Layer 7 of a small transformer language model trained on English Wikipedia (10 layers, counted from 0, width 128).
Take only the direct path to the model's output, skipping the later layers: a vector added to the residual stream pushes a token's score in proportion to its dot product with that token's output vector.

Output vectors of the tokens that the questions are about. A number n stands for (n - 500) times 0.0027.
"now": 655,406,603,445,606,399,713,313,627,587,451,511,526,503,435,369,523,661,548,607,366,590,614,597,527,596,320,575,497,503,544,724,442,398,738,507,626,356,395,605,592,601,522,506,427,412,459,514,611,459,542,319,105,578,532,721,224,609,418,284,401,359,600,489,307,632,588,551,566,547,285,446,664,336,536,544,566,459,603,369,628,572,694,349,477,567,537,560,758,624,418,423,473,489,463,572,491,407,543,589,400,643,441,500,609,589,503,504,686,590,634,448,749,277,637,458,545,529,661,516,492,494,503,406,461,439,607,603
"×": 541,310,297,354,388,580,517,371,393,415,556,359,486,420,352,427,531,634,549,559,385,361,574,574,522,678,534,574,573,293,595,689,373,399,479,659,548,487,452,409,416,525,500,530,504,335,400,651,455,507,533,355,368,187,442,516,445,715,605,557,349,491,467,669,519,621,729,433,602,483,402,591,520,533,425,589,411,388,410,552,395,565,473,374,554,394,405,636,563,493,490,424,406,497,544,391,429,639,370,461,304,635,414,552,409,580,503,416,458,500,462,393,562,385,630,441,657,659,605,572,769,521,455,365,393,526,487,507
"ter": 224,531,497,574,430,487,632,545,349,663,554,562,575,415,500,368,599,562,550,568,602,407,567,510,381,460,623,551,722,270,642,479,472,513,493,663,380,500,503,578,659,490,513,487,553,721,648,601,568,557,227,461,207,652,317,479,392,653,464,398,728,323,497,568,687,545,612,663,518,494,347,570,540,487,642,552,432,403,471,331,491,504,601,394,303,354,735,614,401,519,459,595,518,541,431,310,423,549,450,384,351,510,497,422,407,325,472,471,433,515,340,647,668,492,614,415,489,741,614,579,534,600,625,345,603,601,730,504
" Insecta": 704,555,526,574,530,396,495,409,476,705,480,495,757,642,205,294,723,730,717,633,493,257,607,625,582,522,666,540,564,509,639,539,308,489,704,847,581,612,527,225,436,626,689,514,141,593,612,364,635,310,271,447,369,496,517,629,572,686,708,376,271,518,462,771,540,636,811,673,639,396,278,597,462,235,313,606,504,272,247,278,441,471,599,397,533,314,495,438,476,719,336,458,49,402,692,661,390,343,685,711,461,542,285,706,564,500,542,271,754,624,434,523,697,396,533,480,692,722,745,391,744,505,665,387,231,413,590,140
"ings": 700,367,516,405,487,341,807,590,557,503,310,424,581,518,406,486,511,652,400,496,572,464,657,742,632,707,422,691,545,503,608,419,510,465,336,373,514,361,639,555,518,486,507,452,441,416,724,416,656,405,507,303,423,351,586,410,267,469,371,355,565,523,547,445,530,469,657,641,530,231,307,600,417,338,434,649,355,433,523,261,531,533,348,357,512,516,623,583,478,359,481,220,426,391,460,483,500,640,379,630,244,833,449,596,490,663,572,439,478,559,510,559,274,552,324,506,483,320,611,483,539,462,665,306,580,461,711,578
"based": 750,385,327,472,430,574,650,561,596,551,552,303,572,442,434,489,390,440,600,504,500,246,542,557,620,732,457,650,599,510,611,548,553,367,507,431,520,654,381,516,401,388,510,628,431,444,570,351,625,377,470,372,386,624,633,453,272,683,432,545,373,523,735,488,323,720,675,601,664,450,366,758,650,514,352,602,288,476,462,477,296,636,392,478,710,520,179,590,661,684,419,686,404,543,659,557,436,478,428,529,422,696,364,599,590,552,422,443,626,404,726,399,659,326,611,494,585,658,492,562,605,559,516,379,485,497,643,496
"\n\n": 443,595,438,498,568,508,531,423,602,385,473,586,394,435,493,391,335,490,368,471,470,546,494,532,546,760,636,449,308,412,537,494,518,458,550,341,317,299,486,647,497,439,458,550,460,550,436,538,532,497,592,451,504,571,447,606,561,413,373,554,341,492,488,481,720,381,568,437,464,398,488,314,615,653,612,488,624,591,588,496,429,643,549,456,503,347,371,434,337,584,555,425,535,522,371,412,500,503,624,657,564,496,503,347,426,557,472,503,531,307,439,428,414,642,552,560,385,454,463,563,486,602,363,558,278,513,375,604
"le": 650,603,559,576,434,567,731,497,402,460,512,367,343,659,602,405,453,231,643,439,414,464,462,545,739,609,311,519,497,477,515,632,378,458,445,539,447,339,393,607,494,324,697,466,265,604,585,602,536,533,438,446,526,487,581,464,370,551,469,441,563,775,557,332,482,656,478,351,549,500,417,487,444,474,655,443,520,475,669,597,566,521,505,564,497,550,676,301,467,416,570,451,518,481,554,553,522,564,416,440,559,434,497,598,497,579,507,513,410,369,519,569,641,496,652,382,472,645,490,310,536,437,489,610,544,543,657,530
"ries": 577,476,329,611,611,639,508,313,555,500,561,335,481,419,555,567,551,414,336,561,443,574,586,648,733,470,573,644,227,393,648,333,443,595,554,481,393,432,702,377,394,238,510,532,322,361,636,459,542,443,281,414,585,411,480,691,624,544,542,477,677,541,471,665,438,488,495,637,638,644,329,406,484,295,532,504,327,566,539,435,445,560,478,530,799,562,485,533,569,761,256,516,417,393,448,242,473,606,334,760,420,701,484,610,419,785,571,539,536,337,510,210,641,504,622,438,500,396,646,581,608,571,523,454,500,655,639,546
"ordin": 543,630,698,639,487,603,488,534,579,692,355,555,503,554,457,409,874,521,456,574,461,357,669,676,669,457,373,630,416,416,583,383,486,469,500,644,720,654,543,436,581,599,770,551,562,551,404,374,795,450,394,408,348,403,367,432,660,736,554,446,482,490,404,652,391,570,712,693,645,382,348,586,557,511,255,401,390,200,337,467,346,461,562,481,625,534,387,379,697,475,323,740,326,443,489,606,428,539,509,447,429,667,437,659,702,529,455,412,646,265,185,460,484,450,553,449,542,528,689,561,578,536,463,394,396,610,534,444
" eye": 591,428,357,553,540,487,488,417,556,435,403,401,614,536,439,422,543,584,580,511,552,452,547,623,601,645,569,620,708,417,564,599,476,536,487,470,646,426,470,406,511,583,559,722,391,516,560,655,538,444,403,446,304,465,571,618,547,526,609,442,367,527,434,564,413,520,651,624,633,512,467,475,555,449,416,405,334,470,514,369,424,604,488,368,626,312,589,572,543,459,340,532,349,434,637,545,500,401,450,658,466,717,481,544,436,482,547,463,578,449,458,425,622,351,674,378,498,549,511,480,608,492,576,356,449,461,516,350
"disambiguation": 346,312,436,331,196,381,644,470,621,486,300,370,618,474,535,551,626,477,686,824,440,313,643,434,407,704,525,674,559,446,855,772,361,301,520,725,972,371,327,564,427,692,756,852,132,574,640,176,543,248,379,387,311,587,746,530,317,626,466,432,369,542,646,594,445,472,659,561,563,443,275,526,694,418,429,372,248,92,393,271,293,650,351,417,819,494,444,561,689,572,473,578,381,489,566,538,517,313,663,643,445,634,317,464,490,657,524,349,653,461,481,185,861,169,439,397,668,488,722,616,913,461,410,369,236,704,651,373
" They": 597,537,313,505,522,479,656,443,592,373,447,539,635,583,333,430,475,649,573,435,437,570,549,625,646,716,724,603,395,384,649,575,384,458,642,449,551,455,311,549,458,488,497,580,536,528,636,432,608,356,619,348,436,527,466,513,666,500,599,426,330,552,533,607,298,608,850,608,513,550,421,465,466,363,514,712,426,524,574,460,202,659,451,591,449,362,392,624,662,580,452,469,464,356,510,533,417,448,492,536,403,706,438,480,366,472,597,351,630,382,471,398,556,419,573,621,593,632,720,412,693,491,396,422,419,561,513,305
"bour": 554,340,336,598,484,594,593,339,599,556,206,385,570,506,492,212,551,553,653,481,574,452,471,676,449,568,547,548,569,614,691,682,342,410,436,455,503,583,448,219,816,593,524,550,491,521,778,519,653,403,557,489,352,671,422,662,294,592,437,523,465,406,548,620,478,693,440,792,641,478,333,469,693,440,556,597,320,386,298,463,623,413,468,342,753,537,614,349,797,624,484,540,349,429,430,352,570,417,444,607,480,570,487,394,701,675,536,202,611,452,551,432,416,504,677,407,584,477,433,518,513,535,370,434,488,624,603,513
"less": 755,619,631,674,539,364,511,431,541,494,190,361,506,488,257,538,432,454,430,752,500,335,600,477,524,654,712,506,706,391,479,489,538,380,493,393,671,440,585,584,507,584,563,626,347,283,563,528,506,424,382,434,431,601,482,586,298,652,389,509,520,459,446,448,475,703,478,507,557,560,333,395,374,599,466,528,397,374,413,478,326,511,527,560,488,607,455,600,333,714,364,405,387,541,628,461,488,324,622,533,354,556,509,461,233,371,555,284,467,744,494,356,493,329,559,320,486,605,610,454,642,361,527,380,401,585,603,469
"dam": 525,337,266,497,363,593,558,479,627,576,570,381,537,665,314,422,570,717,578,482,681,352,380,314,508,577,345,533,642,432,610,624,380,301,390,482,400,439,627,322,518,552,484,524,392,641,627,522,640,340,404,349,505,582,559,560,672,768,487,357,320,419,525,465,219,651,544,664,606,503,317,473,396,456,385,482,407,417,279,278,417,554,744,384,411,405,369,596,592,434,617,531,540,389,489,669,478,623,514,478,388,808,472,587,327,516,426,523,556,555,438,476,734,607,532,449,564,595,613,665,616,548,359,353,489,471,673,512
"ming": 487,396,349,436,647,654,667,478,603,662,396,330,436,575,530,626,721,450,496,408,503,611,500,569,491,389,699,631,513,661,608,317,527,456,432,541,472,621,303,387,557,345,667,632,552,673,538,327,479,471,508,349,383,410,307,581,597,676,595,709,290,531,532,597,429,549,732,489,642,555,351,491,470,472,420,264,483,201,355,258,417,470,650,295,704,566,519,467,477,625,262,398,435,420,727,458,641,413,733,539,326,604,503,576,383,402,443,330,410,417,555,511,527,419,704,365,564,795,452,475,640,382,536,592,484,575,629,585
" older": 534,343,500,564,403,470,493,320,497,445,520,435,595,688,467,464,516,597,460,666,555,461,503,600,652,667,436,566,644,500,597,523,529,479,528,357,730,543,521,468,437,575,444,624,319,556,536,542,485,521,440,326,254,514,770,648,279,490,570,555,420,382,554,647,423,609,783,639,610,632,503,473,595,568,350,520,412,473,486,431,153,678,497,477,633,285,455,613,832,609,441,571,444,302,357,431,446,424,513,563,459,690,372,417,528,660,500,473,465,441,452,487,626,227,529,574,523,745,693,512,614,543,400,420,438,609,548,412
" Note": 597,398,454,533,545,401,535,487,601,480,510,447,533,565,460,318,547,429,604,647,491,421,636,616,358,738,569,660,562,378,573,405,451,453,444,641,509,464,443,457,578,444,412,570,504,318,422,448,698,647,417,374,450,599,556,652,678,572,614,432,394,372,420,704,447,590,635,379,530,356,382,495,477,482,376,548,345,470,456,332,351,705,473,389,547,344,500,592,397,559,632,517,507,301,506,521,392,552,589,492,451,687,385,500,555,219,594,280,730,305,385,383,533,569,570,508,650,722,690,391,608,586,430,429,392,515,506,478
"atic": 541,237,463,418,377,469,649,617,387,421,302,426,440,612,441,408,384,283,376,496,440,401,393,483,630,508,620,647,585,408,507,610,621,286,528,888,617,339,358,381,309,521,497,461,369,457,590,541,389,488,172,422,347,427,655,551,674,698,684,599,381,560,615,552,509,616,477,611,747,580,322,633,549,402,222,563,424,442,562,518,264,654,598,511,341,467,290,489,523,600,480,722,402,524,389,469,396,429,488,749,576,554,477,594,472,439,609,523,535,313,633,450,511,496,390,605,500,693,586,559,719,549,565,438,344,453,456,375
"aint": 614,230,585,512,390,373,655,538,634,543,529,670,482,538,480,278,514,477,673,578,508,424,577,555,647,317,497,506,577,523,500,375,295,572,601,524,571,472,389,618,436,480,395,680,311,487,602,293,604,450,489,381,326,411,418,559,448,593,699,249,550,544,515,673,533,587,526,667,582,365,272,424,608,398,350,647,562,649,383,504,342,564,312,320,607,562,396,545,457,718,386,656,419,612,465,758,552,415,433,555,472,866,393,521,411,557,578,474,642,605,679,410,550,521,459,477,527,623,648,401,790,626,439,438,441,550,620,315
"ience": 426,417,324,441,361,397,677,444,676,633,383,401,531,343,376,423,660,703,508,708,533,428,700,368,787,690,612,564,363,372,552,542,518,357,704,630,576,463,416,322,430,331,552,547,556,520,558,394,763,389,303,356,372,337,575,460,550,548,622,240,423,415,475,785,427,451,692,601,676,398,317,688,450,434,246,390,417,428,491,191,400,616,396,339,629,392,419,391,741,443,366,469,479,417,480,372,505,475,257,639,271,655,450,438,454,353,513,607,627,367,635,461,567,378,762,278,599,535,737,711,647,383,664,536,427,555,544,316

Each question shows what one neuron of this layer's MLP adds at an activation of 1. A number n stands for (n - 500) times 0.00091.

n138: 469,467,475,464,603,412,339,523,381,640,326,597,529,586,392,503,462,448,542,470,548,577,585,464,500,380,492,471,592,415,513,444,486,412,496,558,489,565,568,497,645,566,513,559,421,575,513,596,412,457,439,380,468,505,549,352,515,379,685,505,627,529,505,637,478,396,512,545,491,598,782,547,386,358,489,556,579,537,464,464,607,319,430,658,538,537,531,558,485,462,544,558,152,464,686,577,442,488,493,500,536,580,50,454,465,497,628,551,388,523,650,491,471,540,589,602,390,444,466,621,600,641,614,485,589,400,544,508
Which of these tokens does it push down most? "\n\n"

n242: 525,556,592,569,492,483,370,347,513,491,339,308,613,511,566,424,548,550,586,622,434,478,406,461,477,464,640,747,394,495,377,508,564,480,457,408,500,472,394,450,338,529,605,328,490,594,530,431,417,667,669,623,418,482,356,459,550,523,578,472,640,627,547,397,608,534,480,465,473,457,417,549,389,601,450,618,513,392,456,495,521,431,488,408,500,584,583,418,391,511,471,407,771,418,548,604,598,605,525,577,536,476,718,607,410,418,382,429,529,421,524,435,503,596,701,544,406,505,524,463,483,449,472,596,605,300,554,558
Which three tokens does it push up most, strongest first? "ming", "le", "less"

n238: 476,500,444,386,554,443,510,512,537,598,345,510,405,508,439,348,452,591,597,518,355,534,436,413,590,416,462,359,557,522,418,574,588,458,593,554,371,440,368,423,500,530,374,600,558,364,474,535,384,411,380,457,637,336,439,413,579,505,417,522,411,589,524,354,566,416,483,548,683,731,320,528,582,475,575,533,605,520,523,502,446,524,569,462,510,444,553,492,605,466,524,563,342,611,464,488,597,493,454,519,379,381,612,508,440,460,651,400,359,431,607,389,508,537,503,427,461,464,660,521,613,590,343,396,488,494,460,694
Which two tokens does it push up most, strongest first? "atic", "×"

n225: 580,570,537,618,412,367,421,458,535,500,605,567,528,546,633,513,598,532,567,397,470,361,358,689,539,451,544,486,500,549,497,541,573,576,568,431,534,460,510,422,609,474,618,552,594,457,484,491,385,359,413,556,338,480,531,473,541,457,545,591,571,638,588,558,344,308,577,500,587,508,466,492,394,416,514,586,479,490,480,435,515,498,398,614,505,472,492,505,412,595,418,337,409,503,638,500,575,488,533,672,322,339,419,480,476,545,447,542,515,400,567,448,448,550,350,555,537,453,424,433,459,628,609,231,517,342,493,682
Which three tokens does it push up most, strongest first? " Insecta", "ings", "ries"

n237: 586,416,487,544,340,465,437,441,495,540,495,702,322,400,447,428,439,445,505,623,468,592,500,486,443,479,492,550,473,619,517,349,585,469,474,549,381,672,484,601,550,483,558,516,551,450,551,476,483,464,565,398,475,585,523,341,545,478,551,576,518,412,500,566,342,495,547,482,144,390,661,527,672,322,229,641,539,453,641,530,595,603,513,448,523,286,390,475,410,489,435,678,275,666,604,546,332,557,560,555,618,531,449,433,566,457,459,452,594,411,503,535,547,248,621,626,394,551,580,541,492,500,331,528,414,497,582,588
Which of these tokens does it push up most? "based"

n29: 590,551,543,418,654,407,469,577,596,462,444,400,584,414,661,469,523,490,470,446,510,395,547,366,391,612,524,430,474,505,380,428,519,564,473,378,384,536,492,530,542,526,505,334,543,573,592,479,484,601,423,273,468,515,417,297,445,443,395,526,493,632,703,384,448,400,539,480,429,604,500,560,547,671,670,417,450,563,463,659,405,405,620,394,562,466,581,468,347,586,529,437,632,473,625,497,515,673,423,519,553,422,587,483,511,582,494,655,335,398,466,426,442,543,544,617,475,370,473,490,583,551,449,473,469,562,622,641
Which three tokens does it push up most, strongest first? "\n\n", "le", "ings"

n297: 481,595,442,490,470,543,629,493,574,486,388,505,619,563,586,373,558,460,554,446,585,374,555,549,480,455,631,335,504,431,462,470,411,472,680,602,556,451,536,536,545,392,627,652,482,468,567,439,439,473,345,450,440,364,479,477,422,458,382,595,526,354,597,446,542,488,407,662,648,398,326,557,611,515,367,518,578,412,480,529,415,367,400,498,608,505,557,543,453,402,512,505,466,558,520,618,488,402,573,636,452,542,417,393,598,593,704,534,480,566,616,466,437,355,525,458,691,462,607,475,502,676,440,474,410,461,556,419
Which three tokens does it push up most, strongest first? "disambiguation", " Insecta", "aint"

n74: 453,551,428,416,553,528,500,532,533,317,562,585,609,386,503,591,413,516,552,653,431,497,624,465,388,738,647,620,438,524,369,617,584,544,573,582,396,546,473,297,579,453,585,441,452,484,542,612,402,726,460,544,373,553,556,451,510,403,571,424,395,559,483,503,559,513,621,521,579,469,637,593,492,476,474,329,572,533,445,473,556,449,508,318,602,564,645,500,552,443,366,566,574,551,466,427,478,556,583,664,438,569,566,566,457,508,466,489,385,500,439,634,699,505,495,176,553,389,510,602,454,349,708,434,556,398,485,503
Which of these tokens does it push up most? "ience"

n47: 433,597,375,588,659,467,479,587,448,616,467,550,480,328,530,482,374,607,529,595,475,587,492,546,591,727,637,447,441,517,543,627,415,407,644,447,538,446,576,563,408,574,568,399,543,687,468,479,481,678,485,393,366,568,378,432,358,397,492,419,535,524,486,535,654,405,510,525,615,577,383,443,521,497,522,361,556,534,469,472,600,578,468,428,465,453,596,561,552,457,527,638,494,551,721,448,494,498,482,585,416,609,519,529,408,346,589,518,589,398,518,503,215,487,581,539,569,447,524,420,590,460,589,572,396,403,638,535
Which of these tokens does it push up most? "ience"

n40: 658,530,563,527,572,645,382,351,444,421,384,446,578,509,522,477,478,449,396,497,508,425,512,374,558,388,623,617,577,427,405,509,500,635,490,550,544,548,330,413,503,457,579,682,601,492,427,532,402,444,539,633,571,709,458,411,503,277,445,447,365,379,518,404,572,629,484,384,419,566,444,458,430,632,512,488,365,249,548,478,483,259,581,532,413,509,514,377,436,538,359,538,552,408,607,450,523,677,471,512,406,440,490,428,582,436,521,420,472,649,397,522,620,527,500,392,357,569,521,442,614,352,423,247,517,478,458,307
Which of these tokens does it push up most? "less"

n244: 535,604,440,416,397,524,532,328,492,530,427,492,610,457,456,441,449,549,452,630,484,671,393,508,367,592,378,575,483,482,486,280,393,507,546,589,464,690,459,464,417,454,588,367,498,420,494,607,475,591,505,572,551,559,627,559,505,553,417,400,396,433,480,605,588,403,523,480,224,435,544,468,408,471,506,516,527,565,348,495,628,480,459,391,497,473,412,681,447,572,317,500,451,537,443,479,369,647,525,301,500,448,634,535,428,285,503,430,599,735,373,470,511,733,460,602,423,573,425,488,592,490,401,488,503,482,567,441
Which of these tokens does it push up most? " Note"

n173: 497,481,488,559,421,598,292,445,370,386,524,463,492,536,544,580,432,461,523,520,618,532,329,402,528,677,387,647,463,567,483,648,564,495,437,423,507,618,596,554,557,564,437,448,471,541,510,449,617,527,393,631,600,561,691,607,359,581,435,509,507,459,500,425,420,489,450,526,401,445,210,285,517,628,586,430,559,600,524,471,659,543,514,502,498,635,529,498,474,390,482,577,590,528,436,572,628,441,531,548,425,484,649,471,523,517,589,628,422,431,466,613,483,401,478,482,491,579,532,534,377,498,517,578,614,644,527,568
Which two tokens does it push up most, strongest first? "le", "dam"

n60: 500,736,619,437,489,621,580,487,400,480,371,612,770,585,485,464,535,460,466,495,485,547,563,487,516,525,550,610,596,596,474,403,484,548,522,589,583,354,437,323,381,432,536,591,562,523,471,493,391,540,523,588,526,580,536,443,596,398,532,502,557,539,367,465,629,536,422,530,531,392,543,503,523,680,370,630,624,367,510,538,599,609,544,529,449,537,415,495,418,358,408,390,465,668,476,621,418,498,529,378,630,550,615,657,632,569,592,500,458,513,466,312,367,583,629,483,466,284,541,442,536,472,576,461,442,378,522,535
Which of these tokens does it push down most? " older"

n277: 610,573,540,584,517,490,624,543,330,528,346,422,521,585,404,583,380,563,495,594,301,516,651,549,525,503,441,509,620,389,506,413,667,482,569,531,514,590,476,572,666,483,500,522,586,550,434,473,353,390,400,605,606,532,614,654,508,503,189,458,434,368,358,489,521,515,637,566,514,446,381,484,377,376,609,503,497,464,583,660,451,526,466,581,506,506,503,274,525,529,565,537,425,721,596,418,354,402,531,497,660,554,433,601,422,593,398,605,586,608,494,503,531,503,398,482,490,478,373,454,438,270,610,516,373,491,649,529
Which two tokens does it push up most, strongest first? "less", " Insecta"

n187: 582,636,413,517,641,632,529,541,622,535,459,526,544,467,528,426,523,548,591,511,577,437,533,422,428,396,564,497,443,407,414,497,225,495,394,515,675,432,380,545,315,640,524,464,404,518,543,326,371,445,556,534,492,588,642,459,648,528,397,530,382,556,530,592,475,512,606,457,585,559,247,537,562,568,461,446,521,476,437,487,518,407,487,413,576,675,398,309,490,446,631,538,545,597,511,588,423,419,473,464,407,473,461,448,557,397,516,421,360,305,458,467,391,515,400,544,607,484,326,390,377,513,441,362,433,621,441,477
Which of these tokens does it push up most? "disambiguation"

n291: 592,609,553,451,482,386,601,553,400,561,464,583,526,514,537,617,403,329,329,578,487,488,492,577,555,486,510,555,558,443,492,532,355,529,574,394,556,459,505,659,295,513,606,606,548,389,596,532,465,469,503,422,495,443,468,489,448,572,684,449,661,398,386,647,544,572,585,507,566,630,435,487,505,459,602,545,376,479,578,520,419,631,460,502,423,503,531,411,556,540,398,315,580,407,439,521,397,636,453,437,575,351,288,540,465,365,484,329,271,525,605,370,571,518,601,408,431,403,466,630,517,500,535,554,657,552,529,517
Which of these tokens does it push down most? "dam"

n88: 372,514,554,527,321,587,529,373,440,632,554,477,670,540,575,500,389,547,497,416,314,412,454,526,402,519,608,545,565,563,456,688,295,657,428,478,515,311,452,369,596,491,483,543,524,382,569,593,491,325,429,552,488,420,359,506,450,537,336,461,439,408,376,539,527,648,576,525,574,468,514,629,428,586,454,509,571,552,454,489,511,443,450,497,437,532,632,705,423,455,557,598,589,433,355,274,544,576,592,685,509,562,500,474,515,537,659,613,712,364,757,572,535,447,590,419,701,623,570,365,565,584,469,331,520,468,610,623
Which of these tokens does it push down most? "ordin"

n104: 484,711,463,489,457,557,513,554,560,576,375,414,712,529,536,437,631,438,533,406,500,541,463,438,478,551,513,396,582,507,523,304,519,615,560,416,619,470,485,493,535,553,666,466,461,623,565,544,505,519,620,352,396,539,458,379,411,666,466,475,550,613,576,378,528,544,528,642,551,546,458,488,694,465,519,587,546,538,525,389,680,495,553,462,611,515,545,416,353,510,481,432,503,564,608,351,532,545,517,513,443,533,770,561,537,374,359,581,467,439,503,509,609,381,380,498,283,513,617,626,596,439,539,555,453,483,540,558
Which of these tokens does it push down most? " Note"

n267: 519,606,620,690,454,365,560,569,413,646,453,455,441,497,439,510,539,519,469,412,351,558,526,425,498,354,541,520,457,416,351,559,503,451,619,479,572,483,478,329,556,513,611,506,535,653,365,524,569,478,475,480,434,379,535,303,459,537,503,563,536,573,455,646,408,521,479,551,526,526,295,375,580,580,540,618,589,530,472,564,470,521,646,462,404,452,362,444,590,420,500,510,426,544,716,500,438,601,487,571,764,516,402,603,435,512,583,539,535,581,348,366,409,520,638,582,443,587,368,561,488,519,581,566,431,593,540,485
Which of these tokens does it push down most? "ings"

n107: 349,487,310,505,492,403,497,574,649,570,508,437,687,508,513,656,447,418,480,430,490,490,484,521,387,606,447,456,427,403,556,450,514,468,413,449,481,469,598,505,364,364,349,471,555,619,387,461,476,469,472,741,513,373,396,465,502,480,412,435,436,422,440,331,480,524,510,490,174,627,556,479,541,562,628,521,542,652,451,370,548,644,611,515,369,390,570,505,510,422,632,340,474,470,476,346,509,609,442,377,581,459,741,489,457,474,545,553,542,429,440,479,450,480,534,602,400,577,536,473,607,583,508,568,465,433,321,665
Which of these tokens does it push down most? " Insecta"

n90: 538,445,505,633,462,502,436,450,630,638,413,379,557,628,412,516,503,508,434,483,448,421,576,484,419,359,473,569,505,549,374,470,511,490,364,527,450,604,560,526,603,281,366,503,421,556,506,545,714,261,474,626,500,508,442,525,492,643,597,553,559,585,396,511,376,500,490,521,404,478,322,399,564,455,362,637,625,427,586,266,487,643,464,431,331,424,414,302,553,381,603,352,427,488,459,508,516,515,456,334,414,440,336,536,536,415,549,411,559,364,410,524,538,560,554,557,519,721,588,353,525,534,448,478,387,482,527,541
Which two tokens does it push up most, strongest first? " Insecta", " Note"

n153: 530,460,515,565,591,594,528,467,464,328,518,632,557,434,644,572,530,505,592,399,570,390,489,576,521,632,604,578,736,309,503,471,410,598,540,476,508,490,520,458,577,560,626,523,382,610,556,538,411,605,455,382,474,416,399,360,480,556,540,443,463,495,449,484,478,514,541,544,500,411,543,451,337,390,495,361,362,464,646,714,475,421,441,612,521,523,569,575,576,410,524,545,351,640,647,408,431,490,562,635,472,581,681,458,436,556,535,532,464,395,521,450,663,567,549,280,589,435,502,581,538,530,532,509,598,390,478,411
Which of these tokens does it push up most? " eye"

n219: 436,508,558,398,432,478,425,400,649,668,458,419,592,606,415,573,474,536,725,550,571,462,427,306,648,428,612,548,532,497,571,609,474,691,495,520,514,391,505,528,486,503,546,445,552,471,514,484,528,553,392,479,579,523,475,576,600,521,486,610,610,608,649,589,586,625,583,657,655,549,388,481,431,577,417,440,486,384,597,534,416,497,372,319,273,440,529,557,558,411,492,632,566,288,571,577,509,357,523,520,468,473,729,476,699,489,579,505,546,529,530,653,489,523,535,457,481,557,405,372,309,565,631,537,618,370,453,466
Which of these tokens does it push up most? " Insecta"

n160: 417,538,545,530,636,498,570,429,518,480,525,645,600,322,599,637,614,693,344,537,523,330,305,513,509,511,422,445,428,626,513,455,582,507,400,466,487,566,375,552,497,625,461,494,514,448,569,477,537,486,538,412,474,408,517,346,653,637,500,505,429,435,573,444,488,536,577,386,329,511,530,451,620,559,555,378,613,599,387,406,495,360,446,505,442,560,446,570,671,527,592,468,586,554,434,551,672,563,266,370,506,529,366,563,661,538,570,407,580,543,458,479,458,482,583,452,326,539,486,502,483,530,425,695,472,541,498,555
Which of these tokens does it push up most? "ordin"

n210: 378,473,536,492,395,543,625,469,607,393,495,396,505,408,450,530,502,509,481,536,562,462,446,405,410,534,440,425,591,634,585,365,482,465,506,539,338,459,474,495,508,435,510,430,552,512,564,498,661,446,613,421,731,476,472,425,437,648,434,533,634,567,492,531,419,489,498,427,567,482,574,480,522,368,663,346,332,587,463,399,638,350,531,502,515,368,613,415,434,713,581,562,400,449,513,373,431,541,487,448,537,473,642,435,713,502,455,483,510,620,507,483,540,488,665,553,562,427,436,459,523,462,375,540,608,608,589,531
Which of these tokens does it push down most? "atic"

n306: 505,449,585,460,483,494,378,461,554,463,518,441,466,578,543,521,561,498,620,541,697,507,557,344,586,472,510,571,596,585,459,627,425,416,435,482,291,493,477,405,603,455,649,545,541,540,405,609,601,596,417,568,464,548,579,456,536,416,403,576,498,544,597,476,480,487,524,534,440,579,614,481,519,430,633,522,464,498,476,514,553,462,352,529,396,540,592,481,509,622,564,609,404,454,589,523,643,394,380,545,586,351,561,391,591,597,520,544,453,426,500,527,631,425,571,419,514,632,346,491,339,493,500,673,535,471,487,475
Which two tokens does it push up most, strongest first? "le", "bour"

n67: 467,527,465,477,483,634,420,608,536,614,549,558,515,512,348,575,447,571,487,595,578,463,593,505,517,473,405,550,378,447,466,551,494,324,469,523,497,541,471,558,574,408,422,729,556,475,586,498,557,138,454,423,595,447,516,581,452,721,483,488,561,601,488,646,599,405,399,484,373,517,380,522,508,574,654,588,641,475,345,440,462,676,447,613,491,586,547,444,637,549,557,607,503,311,472,459,429,593,574,221,426,682,356,552,491,481,375,589,625,454,612,670,436,479,489,495,646,677,578,557,422,655,433,490,503,419,575,535
Which two tokens does it push up most, strongest first? "dam", "based"

n308: 492,411,443,359,531,493,571,510,510,531,406,447,424,435,505,528,539,604,486,545,433,442,279,462,473,457,477,449,493,394,580,467,570,429,480,618,315,492,534,605,603,492,599,348,491,523,348,498,599,514,369,351,439,532,467,473,365,665,359,439,534,403,370,524,483,484,519,483,225,590,643,601,390,359,635,414,415,510,538,552,329,597,365,486,568,571,518,526,628,409,483,537,563,424,479,503,467,420,358,463,543,592,599,542,381,640,503,537,388,649,631,431,474,645,363,462,418,513,524,507,609,458,534,558,678,534,505,456
Which of these tokens does it push up most? "ings"

n241: 626,466,409,564,562,495,577,412,529,390,484,359,715,571,449,775,503,645,505,418,505,553,427,713,457,654,505,539,450,442,614,503,595,594,427,525,519,361,425,464,491,527,463,602,636,484,349,532,454,547,526,542,497,490,346,481,571,414,489,389,376,624,612,588,473,473,478,561,252,370,707,497,505,429,585,476,505,519,391,482,526,537,581,525,495,347,508,530,558,645,445,482,536,368,451,629,469,468,335,461,480,456,623,535,605,500,484,301,505,586,436,388,433,655,566,616,433,362,676,564,577,521,557,473,438,411,359,490
Which of these tokens does it push up most? " They"

n4: 594,475,490,625,442,446,407,407,482,526,336,541,383,514,599,518,622,579,624,567,548,515,614,559,541,406,550,387,446,357,631,424,508,633,544,371,495,538,490,401,470,552,500,372,514,490,612,421,603,503,487,603,594,661,449,492,574,378,588,459,576,526,522,465,517,574,367,478,684,618,637,441,671,449,503,445,474,562,374,621,467,473,326,410,598,425,438,649,587,665,599,580,452,664,539,528,388,599,322,481,434,536,270,554,457,693,472,452,521,422,495,433,544,548,698,462,447,490,437,476,413,605,528,521,460,407,459,505
Which three tokens does it push up most, strongest first? "ries", "bour", "aint"

n128: 511,359,462,257,306,493,270,490,500,497,641,418,491,656,356,429,523,442,446,467,541,722,464,438,535,230,455,532,550,520,380,359,370,524,408,563,532,471,632,608,662,503,484,589,363,476,570,562,586,422,459,453,558,430,444,549,577,570,495,437,582,520,574,454,594,561,571,570,553,513,496,583,674,526,559,462,545,550,503,531,467,515,572,428,543,640,419,333,490,508,562,487,578,294,398,570,423,537,421,470,315,364,340,408,424,428,535,541,424,533,505,381,481,403,613,524,509,543,488,437,471,543,569,506,505,582,400,566
Which three tokens does it push up most, strongest first? "aint", "dam", "ries"

n7: 595,426,670,478,461,585,510,406,610,462,645,544,506,580,572,560,525,363,554,339,513,235,653,585,493,556,610,541,544,418,616,608,475,493,433,486,428,536,515,488,489,385,355,576,405,536,403,477,503,591,601,479,312,448,524,356,540,464,583,579,611,502,516,602,510,582,631,475,434,524,780,549,485,469,525,452,368,448,471,352,538,522,577,458,473,479,417,631,544,564,507,477,439,596,471,554,300,546,504,522,417,375,153,514,343,533,446,604,367,429,411,544,589,430,523,556,531,323,459,621,570,565,412,592,535,488,599,368
Which of these tokens does it push down most? "bour"